Layer 8 of a small transformer language model trained on English Wikipedia (13 layers, counted from 0, width 96). Numbers have three digits each and are written without spaces.
A neuron's activation on a vector x is SiLU(gate . x) times (in . x), where the dot is the dot product.

Input weights of the MLP neurons that the questions are about. A number n stands for (n - 500) times 0.0012.
n1 gate: 529470348511480466470506518363386441340538419631670457680646333561456445493605551677572690483511295559421401428487396557519430576364629555343482537576486453655582573520600448542437449274395475663770418631624435570563593561406498478484443475530366586571756354518559445644610499569473547596
n19 gate: 446699606451251660565576402638425423488416546566578596582491368637503393464585379540525292358524576513576500373443456583622679519414474318585396495515685374327406390545409492646497469713597388621473350434344623593434473641520562371264358459426537493554586508630497588601666522600666523401
n23 gate: 575579545500516406546589264482545346545571413512354556590318568417380189292511446650591562486354528502568431475674394633285319535462419568625287452266556671675484466424553339542427467713337566437410487438378607485609420613455504523481557660410503507619292469349601490275334530493476601424
n28 gate: 399651241485557457498441326371609473429317638401472395358344620633457351471497639445510502591494586587526489478668354584333408074481549528368511384600375415675511475448716514646347542514445502647444572356603384551646596499518424340485426584476361515529607394461336504458490481664476544572
n32 gate: 437351515488536537681539770443104306414448681519574558563499382512533261372694348539678547415338464668494573505630633407508340660464538407555332521284432629503409587335516371288490592404432432610527401688295671544608233546527440441468764534656492375553393485607503666546489431601482380672
n35 gate: 617485480546332572492434542497601401357539528617636596434529284539498566379308474581370463607513625345426394492495398492475496550306466492504434603376684246477342462497814566455443566543739285489543642677367409488449395515633387568377498540457384754406375508495613520560514414698729521799
n55 gate: 625506469510401368400457326874772505489411625441552559392444473501460411443593497376453467310320377500661526444532410637324535320451519585444623552434586419285544668588589487325411539651552465669663515687430331469592480518516593597534533475513483511373566556459629490325398404574388646475
n66 gate: 404570447341434681495453594461279458625371328489608464482452537616386629402456510464458490526517321464623424401739563754414542437594472734598531544544476320528401491640656511548306600336509607500530491665349511456652459537568393500597474546452592667324488285388575398476546532519495615631
n68 gate: 569557414492459568437710481336369480399398448514495678444569560470470595519497406530515456589539355504407439451437376537672595420442438492378461635569382542416506547244651539555267646416526535692673575475586598610361352341336381414447790437437413353470613459570488532540598388623327298611
n77 gate: 633544453712577383514593390447649489512667549466708543522536354480585513518380530461523625723488592436599591241764503516473560470579484532689427284443715517464500515348411523456594650473366461451556581479297487538799556517411411367402417462460441530715573607384632452525362541598450652525
n82 gate: 455569723466515560597487597456539393496362378336410531566429574478277388434700543440528306367456348663471497525290530518554501381595142523587464470610436594506510398448414205397472354525478639446500375477282295491449476492520354503511588520440562402236551537504607493369503541741525368376
n83 gate: 723451560559501404414647529773476267509379557588606378690480459465415544389461522562365351570360327318264307480375658553465522459427502454791496402309629592390487512445346465513415686348519540533652620744674419423705608606542501503512530422570533489683668539523354563349599466542577575462
n85 gate: 435585498611450420655433725367472400455601577272455516573537310492492366482220587396434358478700485535582413544398238506269339605460335400646554560634573453589506439477474699449478546668567616485505496480413393699435456703360432380462668567347507511447209447603599222612626445610368749435
n88 gate: 310426594423495308624346597576559532584511560380495274545419367506413624646485641499545643384547612442679445557589393514417498493364446595420510519469387521477633550352668312514629380524645425494295595590526445600532602685440604231500491394563598406395620432367482559319564588523463319527
n105 gate: 550533625518523511566349474681427419543368407310360402653383567131418500447436520522690449523530363240567499592486621462570615651389584460424442463432579382507389618503345375450690451641472267542668472608389425734482587585439621434510806419638535566313410274397471480376543601683655565456
n108 gate: 358574531499442447646579657430600698220298474638410279619537477412598425363538616353467772603469426380493513502629431541393327571308596539422620642658501700271453523463751607566563537332521525510490455583445467640746435616384571353582531480651204539554480530434528449422494585542304284440
n110 gate: 389382386383456403434251396583574482408429537598633445534354699528400571648663418474568425643521427335508612402452564671595279512380380574627397445458471578606518524475568527631434568377354588594418547483647465441496439461574444420311593218440489625673477406596429523576643453623407380495
n116 gate: 576471550502502404546498503470243584504533418314585669665507491339567416521439623356410362573623170279600480529540421472723471637733469480736329459505612379325597271508410279536756580515605531614361495417409377275575432503744415478382615611528478594516428690473378316547600408393708515578
n121 gate: 539612579567637483361635498548397767479595477526545441385475306295590536484494572646354587506702496423530486439592672458342474335514415186399546587358420569604404565400414505443597623339539631754484335506720442498509681532336545498574534517590413476419607386643476557645421541586561316427
n123 gate: 746469483584466356425453402528472478380194653357726623539446545541422331571443464629488426493543318455543433409280567534616539447529549598678683337660467422483494380604346431460602550383690509726381432506423285332433539499322556341313399409690370598552505562602534429401679487572561571375
n131 gate: 499556522467362294478532445389572440708635423631421297561399452433500349494574670464653352348808421396389645587396517523546599601389628364326304472475493366279584596257421495752462393703850472565379441459383427639327531645292463699462421471644405292524557462520518570506510616535248349506
n135 gate: 488682496546615615428706608432545419605803339551526574379386426468445301372427699668399512377739511493589552502723655531380611332379290601615608420699503358464512703642472345485470311580516192713424467279400377626408658375512660510487520444374530455480435428576533525607447455411442389557
n144 gate: 728424387435620663602292434762386491502649478587502415261477504541412429660428561508459620504663468520399474357637223559734469510494570503423361581573428693399570456556636662387489306452620617492396506561467440575534453593681482323497636254583487319564514483648538256521767576501476713435
n146 gate: 590593641472467478448534523482475204556577494567504589547424553509521192423578487684342632406354581427504456631535495553814358398445547502427410413489437433681549518462370246605411430550782575651446572411416431288379581589534422429364648548563460518584353443638346433474691578583372333563
n148 gate: 429384471473573421567362448414603233378391741658419297570411391536336459625606676482508313444399476491539516486666225465543301490437736497528547380392537403622508308534630516451519472426618505566688400554351417544462703699618518359366462633638274458438349442402548405525470466611526666384
n168 gate: 543546618505676215629577397395400520254514480521297464691427485596494458505602421500475371718479564418516332517271664566685468259685536604594471458468631582540524576522408389518619389287739512506319456497387739393559285344549551320559695350515563716328306596569591715481598461507530491598
n170 gate: 427723514545463540613378455525505568310517348407384409503615519259462533489323577356464495497436601442529482625509507491573483467526404417611560416530578506535350463633502552253407636495568438655473303625607426454501243230668440471430579381349399647541528453288604633330357445414249614236
n171 gate: 459582533527579643524527472402565517457369500284209411599355344307351468458397598566422481204510449497373519553451337455605462368341282628508492587613479323607479686508436660371617606543518511514660495448532591439454419580536328426376624612514424375419479568480327586259393435601676692598
n175 gate: 404393395459436542488384496579428510539593617555582432567413549586183514382534304681404560569612594287559415551451694512587341379385321288527369428450695594560325568418590191449481323562642580526421643521703569476607485561450315461517426528502578397397266589648437667368473583616552557631
n180 gate: 655492605343403591571492587545582533452476517332450502384504413540584338181493458544412394543624625305520513488505316415404409496550661583524433598589264641518312582293496225607521243558468209496439488424463443400520321519673605461478701427445460436279482523532631525503455437441561491629
n185 gate: 635566652507414424537596544584587412398493583520538443536594515494478469625489539464462561570648512462523415375681290651369527218511498476546364607432412417525754494543536328552461488573638770567439577303403620382636538562738382396475586366449413368553586429417517535390582734529552660375
n1 in: 534402466606716501548416548581387433542626590472406532493332411357489475524450466672505561614376360401523275615478608518332551462413537609549513341475351535767540389694474367562563388622420609498418515535555324491682434534804457594439496577504409410390295404537490518681434678416477553602
n19 in: 313576506443572563532462374535607378566484421655566635550534521507533491507677490434552375463593584311664436700483382402570510677397524710504655520342406708721645586524486613538393621457529569452336651489677483592563418568520553504567332516570704428383431508498507358230651699381539593496
n23 in: 460394366580609528487457532570390439569596344449390311398483406312616563400642496415609552665566385681446664407600533382610680517170667403509524607636293404514401437506483573414388668561598574664676808387493398473597565502551391635537619419513328523479681396463563358469458447527462621503
n28 in: 643312508481516266467447521419442371552494496470311481525345632457530591423371452466375665639363537501557393381468640471583591332480637459373467339561556457515565506452424372599363412505406624360578438430646458601644412597472558440331633365308439512565474322616752426716386628529604679554
n32 in: 352535708477510570476393552578460413555432556319399409288584240524516311453637403413678478530530513470365979448543530495573555512452349426590474455582616558352152457344471551530752454611523442517633527616573412658269514539564439687598349470231484443505570373492294497385421577518430449446
n35 in: 288491515728627700467604608336486446580317404362600608550545499554336451594460391573594712553569490607680449486592412446498524622681396465525625308601572460492710481803438504448419542508543482685545395485332497539541405616503345397503315491462728540568464480527522566536476336694509466516
n55 in: 550464536668434398656553424646398602716560561678552558628570476378703501370547459436658521573461550431362519476544759488526468574403401288526411462597253646595280585460411511402467543539358430609426723616236323433598680448502497674427644536576522454467492517567415446446628566444607490557
n66 in: 648471410337336364530577545559543527428480572624498548534673544275518534345437534506357498581552310461538565629466382447408362432614767410457550464358384468543590381471466552555566403631495531545465539341580504380512562517428646563630564369734448354519383538535644563585214452437736611319
n68 in: 389715667759354718504588418638342393424532568508356415510419472436347620277422720449391499545479425533392511580672331559402437492508616510605564462474579360443542492373568521688339557441506532625554590491531752595498437465468409490433520539454517478534458354708420483419256386591433598580
n77 in: 390384616652483417470111551580339588563336583582561404361551423493655392480616459449493539353581440529609540362480421396542524571570493435335726638528422448408297677382443445446377404426428609350451561515583666495540603442429657495574409598583430310502644548500428552560425512404506405407
n82 in: 462542380381364476587354643502417275522441496426459401389655425373163548775598537294548445608674492597297422500432493692438506358509314502447621565686323382489393313640257496494521261380560443555358543532436604534355466577543346487546744333564607511453733368689450401589614483469570336464
n83 in: 721440580582485412280499449555447540538376309406609552220447573382508491819366428473435599579578332563580614422349557568577563393651583550492638386440455743470428365583326535505335434521627460650428313496475576728474587145314486536634463462431612612578546594552634383568611574651620426535
n85 in: 658630427504313499536389475485432611618512527345399693297603508598500678426489521533354571450444633638457353477592479463591417475374791580573511579435341550708577404673541424484741489542546391645538417477174462640384477323653544615356739505397532468597418501350566507535241439715618349537
n88 in: 304417733444550364615435588619668445484376535357411409445361475668545558462277578698402645485689591424696409335718523428437519554493526593382452525522411505475430378466473601364582527461564479430369595402767581544540501399513655716494262652478388482448624457503534297516521432373462336450
n105 in: 394459537601498644409553658238647558452513427422646686736646583563565488608325567567625598346699405547463574504497684463609453393876474542585573532493488222625637596593405507411473346372367312518682404277513478522325502598644295491376598313715655635675493393344603383521487451661510343597
n108 in: 429479346388467431516401441669579441496222533498455494459522607469489547458496418400481678526619340279514594562703366808444479555367611432399522455488521493514513565462707538499306652391786477466458526683596647493520652633300474511479673625566601628682537526783257728569637412539457536387
n110 in: 497637624382543558597545468449517568397532538548480607405391521428337486515371428527227586402519392473544419466493518482621505575643614444342556664365325561507393380471688419472559573552726580478476314396581292567572603468376585508677518586743519444454315404393400124599631410443457402277
n116 in: 428484531412475534380478538616632726490511416445442437321484525412660549661366385478451926450392419601432448527486474659437506501475432547511625477576581396422297521405387936441575783426432458527694541684369578607408677410702536617622582450504409396494535342518602427516319395619623628511
n121 in: 447454409357568538290584501585299393547318451490602428454412554705379372560426480435453600483530421505552412590521576524387615595502425506537464589566649533358575471513406524469385576546433389552494579257590512691388630655431284395576473419612690501415579644371371645593457453445462475739
n123 in: 497630379712583348259314545352541547505549539557566377367561538537264482671384363474344643551566616335384595581449378517429459467421496485506526670373582358279696434410655490665393604464531575413471501654583458621550708598478397391720489463375367441383329691497422646498606601506387618521
n131 in: 407572495523476618428405531508576445576284739379527690475409695487448453397243399489165404533512456465457783557465455553625539544534568565454605372432669505603633530372420638592443493654471640683406623586400402698563617532536428395513440301468507638547580552706603641548471393481426738434
n135 in: 645423650473518424493608345538422552465454574626329503399514532588534513736553570322694551606336397475523533262374514451457593765543610419439542457553472600351380466410446573601642454340500607611770664473543269540476415488469558646816532517459469692607565440246400396439637314576313377447
n144 in: 563510495293565607544579492625331507567477257540358391587479649486421280469368638532532470389632254536366414611479493458552611622533460411287477442583627507470445544449395410551575161417411646545606607329384371595301630623558504542575422449721449579575360590561340397360680349483549548400
n146 in: 611625612482595441557837543570402383649598580523426677284448509473616556573499361668306566563550566543655636624582563442542399496422349616485602365323483656557546521523496414527548411576642297548487506536633364337349569501588584682244548471594708562428491494482394462397666444582371422540
n148 in: 538448626551609468654464616563523490404596540555434407484491377568419551599535440611549205468431380555592551396547293658375312524594501539665421729319469308581446532596622434456591519567287531620486343606430336380393681646317782345351539468484351657309444444472511376675549414446550572506
n168 in: 549518380646640576350384394493277329407536505435488395677688420390570196502349529558585522434620354452497548433455391365611459458641701393569329619362610665554374593272423508420446619603343527583372675616685420565426509608548447411186458358430518706396503455526585672366469508572676536484
n170 in: 502596410353597461594494477543344545534402323544275470539467445306629563288401294440344526415478577475445430401479406389419394630579756458451491526699305533438191425367599517489612618597407327702681459731623362397607607414490355532480699525429407524552479411415634394361406505363390423342
n171 in: 526402624472507485466376462375481503481383477556746420427620446674408568536741674607468465682290551701614427445466535581413591623355650491708426372449611614587655607441354548349338458468327576570520384525405576410520498335416430465241447484622493406504785580275645499336562592462694384448
n175 in: 561536567626441525384476389536592481741446428384492525488442605521495718465445574496357576568611563339590476485736484465402342568222410495481531274433619710388638652294557417495637642394338579486390524552412514505655437399669444460580403597492381227340394359414562668332452659416369426555
n180 in: 544481327508337423686530352550397641410533537486600703677609357627546655628638425467650512437550460550633527561486413619466514710299505280702546459491636662326664558430442447608494469481723321243499302470572451637495458439638536478652637423517399544461534390602683500629416402563544539586
n185 in: 453557414515248397413551285576538475515660595627470396570349404454432272614611446602583602462471495360526345481318526760633468362555384446482453454598582467336509388538689594478202447515550528625354606393343560510495522533556415469361543406605486452140537664475367466527703619470432646477

Each question shows a token from some text and the vector x that enters the MLP there. A number n stands for (n - 500) times 0.016.

"ur": 546587420470568629543660355721512512478683549572417430421608476640563481553574494458556419512612656531368461414466547424418639478482455538632499663475417445499627456479547629364598624517524453498552583554592648589552678373445426531668485455509557546404579369648433601506392500343584523583
Which of these neurons fires most? n121

"h": 408413453488421616570506458414371489557504590588475434557504484456417596548499540544589462517476337693498485571566541514469730498535458328601646556423436585552508364604476568458599579499564374493608378511589399462416638463326456655511456535456523545505535576390441523477302432342570637552
The two highest activations, in order: n121, n148

"in": 438641525621436464477396462486449573597675578527499514518491416546659483602580502481488495653548703531585534599450467473679592566310376517512468440493607452494515467472479581616371463520515553383400434498312617447472552580474360766684398567415387318553409561467420528483487563550344490549
Which three neurons fire most, strongest first? n175, n77, n19

" U": 561379683496545476596572535428667598609491599734547482463503476620454471472490528559609475562588631497519585449397496471491575759489476653588473476532594590566591438398557667491470461572494380500565556358580516549635562368454425561608364581497616467581532589473327642510575454557580467391
Which of these neurons fires most? n19

"-": 696603547429517683330393481417518683358424434539638476391447598355511478444579505474513569646534329472499433489422407492433454319535528480600452628542580466499536516427402567546544478575379444463598737327498665459435614527523588493468602581516432392536402613417444599534453586481514425595
Which of these neurons fires most? n116

"on": 488548478577510641357436447505426328443590589493479425609528537399546346527569428458560593460486445544414524545569342420470565373383568452327564504570526615629586490426621480544444557564501607499499553419503512263544572521593446281678471569476526468353588500507499562240352479526565803556
Which three neurons fire most, strongest first? n23, n185, n175

" H": 428592497550333526401437589597405553604446608429583532570561599483505435463361703463631489435438372680406537490376461543372687588531488541516656499438412542364479548484512482565429428676460568517454467507581519445419515461540557476590429428464698535487540483560394464395360421436442510396
Which of these neurons fires most? n131

"0": 444399396460437487426594644504548476546448565667410635469610579521511750379478423450548671559486442469446518420328703600419512427449415483383605532495500434511471414513385441579487405384515567432540472523548569401508556476432427801679455531565602577496535457504460496702458499389574489588
Which of these neurons fires most? n66

"r": 614460492516425489609552519521578555569578589594458555468568447526395489573530547528563501479464641653456600584422357395562529590486434791490501373528366465440409485483537444467538591517356701491562540391650545609574454417505515638634377448362355432433529528456471437514401509536640739606
Which of these neurons fires most? n108

",": 559483574478554505426575590523520505562452551341422535660509672568431673535615463538456539505489411476577522683391475430589482524548643441356458490564388529510438446605502669462432504445400629478425532359519561381343507434401382391661533366547546562503336417493308513563435481248535490464
Which of these neurons fires most? n110

"2": 463554419389431440356365628439570584471509605531505586321523588417577696550444546406562579554508278561607486438399527484434505507416504533315562521529649511487499530402479407595517399551419622410558423510610481484456501373516594788523280559586532416382560471433462574617482566378496398540
Which of these neurons fires most? n1

"ul": 554606539476492301449500383434418486592433445540529442407562544480635409560570431478607433611571566512514606489401559528572480473428507445532552467681685495483564359281414725467463543572549561332460453510407688359534663466408437408419576565563489479568435344414333562540398455436689484646
The most active neuron and its activation: n77, at about 4.7

"k": 460408482589517479536440660460688432493355493740594687507554444506783624665473488615495655607493512659518491481437517579398644489511403385436509495518513497561425513513592569484415387446468406434547460487576468472574660509586469352509506488553521514619477435431350364590406545372551518446
The two highest activations, in order: n77, n1

"ary": 507475491487266544491471581547429686326483480650615620466486463708611520437478454420522409635275688504566593632535428448579510440438604528349486608619623473533634391616610395522476496475493396477700530491520452331483456425490555514592496546465631348471552407546524470574411594508406410564
Which of these neurons fires most? n180

"ol": 504620338465581499588466421263610546532486517412762480626569656593586430516464367526552570518600655476473516527299544578565458453484545536316479444605648537595550388554452616446342595552531528490386412481581456416560284487392407349573388554480535398613532395400444607454600425541405526620
Which of these neurons fires most? n123

"t": 490461457564502634413247495521449573573367702435419340352477610567605497625472511430452438476428418594500519646463549388326546596429520581429461494516703445363421452431416571457531646418392466526535474459526492301531523395546526398395533630363405582392529567515484569395543383378610417401
The most active neuron and its activation: n171, at about 6.1

"e": 456708389598553576521595428349435672447556537466713717565495581625553578479609504552423376393458637481429455589481458327489607553531541520527536342446566472587569377654509521404532534552453478425484424521655463526426313478609554565531566542523662364576601560395524488558476411590537510607
The most active neuron and its activation: n19, at about 3

"al": 453642657515372482502380414396531506596610531365419504439476543553471556570544495498560514562522359519343528636173434501425516606458582509379484506475754398541496524580498593523525520525512447379402418402464420640396655420525439370628385488358487582620294528332492305623508587489526646535
Which three neurons fire most, strongest first? n85, n131, n105

" T": 395733615488472610463460527506451482764461568491504469610549571483463456553454520520622447425447603480536606511491589586462660583504450585537396649424545464528505527609498545473518474599450624606510560461497469333482437596497697441579569536385704479443485591494519558539494501451642394469
Which of these neurons fires most? n19

"y": 379305478495614442459367534519450753455471512476435469549465558565483617609507590368561463523462450671419383432472478491505610440544551549408720520608660512474632433670422385683441561448499400527528437486567573495525658383618601543664380485454471564508548399458435538491561528291462367418
The most active neuron and its activation: n88, at about 2

"o": 454520544503412534299595619486548607464465561545609530547491401484519535505619397428567679430529483553350614658609454436567522526602534459502562744543444439536654481649565692515635482534622537283603505573577599464430633462464436569553550511628560390297470633457387352595574437407549458536
The most active neuron and its activation: n108, at about 1.2

"g": 499330568554370467523477457427774512552619524371618522487577507460605587480677501487558526548370632591538465415371432461432510607396550632399436454361386657583485525429433480605526430459494554269478441596425586635528408366589627484487463527462494562635460532478489684499275336504419540511
The most active neuron and its activation: n180, at about 7.6

"ch": 545517457536287669572428486484515538494353451562593698348483418625694597463496447471528454598396467498499594623558486508700614497550545443230486666568489598610616526556558331479453573510476425471777394560481485374548540411546546570491570568370514371474548405540508552413435502389453442556
The most active neuron and its activation: n180, at about 4

" to": 524387598497554434525581671476601483546404544614456430393486534577590530462656577427493512613466574432490550760613366603607551451366602604322683467586488493545692483517460590555633485505450544602465582395408513427301542385547466566514589632470589633341342452560423536580494383459555549560
The most active neuron and its activation: n146, at about 9.8

" a": 529562493474486413511432452530448437520603708522496403462473592764612567699548468519627626677637600476447365499510453556537576506434454467563493416406365411622648472584471433520553557486342497509467675384566533463541469375492548621671491619461554361579476620515389444385488520524360609352
The most active neuron and its activation: n185, at about 4.4

" C": 549347551485622469426599396474427514706498495688426509476567619376460457528494509499532483541370503495509416425417517496475681754496446515537454465474473668462506529421562496440484412571370559364512477507458423496548567533455644620545547529472668432423528495523366343507504370322520385473
Which of these neurons fires most? n144

"er": 433368388460512501498394446635411449535405414639468548464552524473646653556515358531407569437442455574543578577503610431528654407583450423524595448589558431532528405464505633560571376457488612411544588524613512432458501333447553670555399617514396298550405271521522505559355453384499357569
Which of these neurons fires most? n148

" b": 506510376519591447551469523459481455614451542454604516399597639493593439606475479431404450420545544584600484667546534594523571586373444380509456497445451479594633529660381580639590416505447562523427601496626477469448385539365565509756552531496784434446522465411371537498532556502563559407
The two highest activations, in order: n170, n68

"mer": 537543480454458546487332455485460315507619694473429546445538429603462413404579548510775544545540507468384510568535574390490499507553628548494721474653357453615389449504527494465537416332358598445462527436504506462612348493496524627587485364362393480513518390428535443304400627471557522670
Which three neurons fire most, strongest first? n32, n1, n28

"ed": 558451382419403511377551423456661241562367483620555615527575569606451604651523449462555566459463420458634507643409390516488562390584422507418566623456393341463573424608462561399420478468523546379375436641587578351409736507423530404610453549508505461440428407507626448576533509302648358505
Which three neurons fire most, strongest first? n66, n123, n148

"re": 543639581526555532541445462495627544511583516474554594416539623475712530438543242647614443405511557592386421531458369342371599590434556585612495351610619300593582430523527432540608574635441503504435510420524548456430588471503378520421439418506518471387456569494502320528627460572697653504
The two highest activations, in order: n19, n85

"v": 625433444555451545551407448449561371605469728693359532404528564457506504508467574476513506439392580500451540625555386323478610569493478569397452322586438538640375391361618438419680579526361600341677569392582498565473426411559534545569555425411458490608420459519441541443370487615550629498
The two highest activations, in order: n28, n23

"an": 386307376538320530586452466416509582457526552705410472505619371650588564492470584495598560678490507512384459448477482480265574540454726465397467626572381499434496334455596567620454440466466421358421403439365457605414567440591453542589432552523452514367645419486474515537419556453570419596
Which of these neurons fires most? n180

" the": 410642442419711507591477594482421499493583564681578571586472526678553511552673426504689661502428414488431476494402455485494514433576608443461472511393406511650604452473358473504412433502465508537396696504486614442401443418414602644457549409495614569583504563472295488449473554510673520605
The most active neuron and its activation: n168, at about 6.7

"at": 458368465513452429495422381411487380462758647546237356628563524483631534500518519507503503568386453657374385596296708467448503460495568524323552640415529507421557394496503540601497430556578467388533503406597638517454599466605591563584389601519372530396450449546479593719495560567459412523
The most active neuron and its activation: n1, at about 2.7

"6": 451467442506468464493546656464422484335558591578502499467507582505484815453293437401545588593512507532537544455419525562505559529454395550458551442535552480386466462576519500461390517475342656501488566550490565452521378420509430856559363561515625542474519548452487476474425577444593503597
The most active neuron and its activation: n35, at about 1.6

"ar": 491424410599583512555429355593577696586418530373412637399465737544527394676439404493532544644510602508464556475531433485577647419557564665522465378442456498453510403551539447386516477533367486530434639521607393364447515457601508456610366415513569533614571447509585375426377627490644605606
The most active neuron and its activation: n28, at about 7.7

"ou": 474471467500517463574478624411446446558415667590541548424520713611376498355419429502683522530443408684451467687413323548632514593453497492382481373555604504558566429530578570490355542502382590412317490455427605678656755497538406545631651503514459502540572398374443584606564460443555532503
The most active neuron and its activation: n28, at about 3.9

"un": 377504463556433523446533479403535447536457544516571587509492452554369507729471434567502563739531428470594466586562289462423528672449443473518568511476571294504730505546451552568502640551536544217583326417361514436557736537379460404534313625503585517544422493424435528592493626541607465519
Which three neurons fire most, strongest first? n35, n148, n19

" l": 478594524557525590606496409424286431721397498420633472388452387413545431707529525486541568400428444605620653482486387467450507522540421405457472594611354432469604537384498727460495420577554807545603542444479602513392609552394563404538579508572654454498574527479397522444559516438534557522
The two highest activations, in order: n144, n171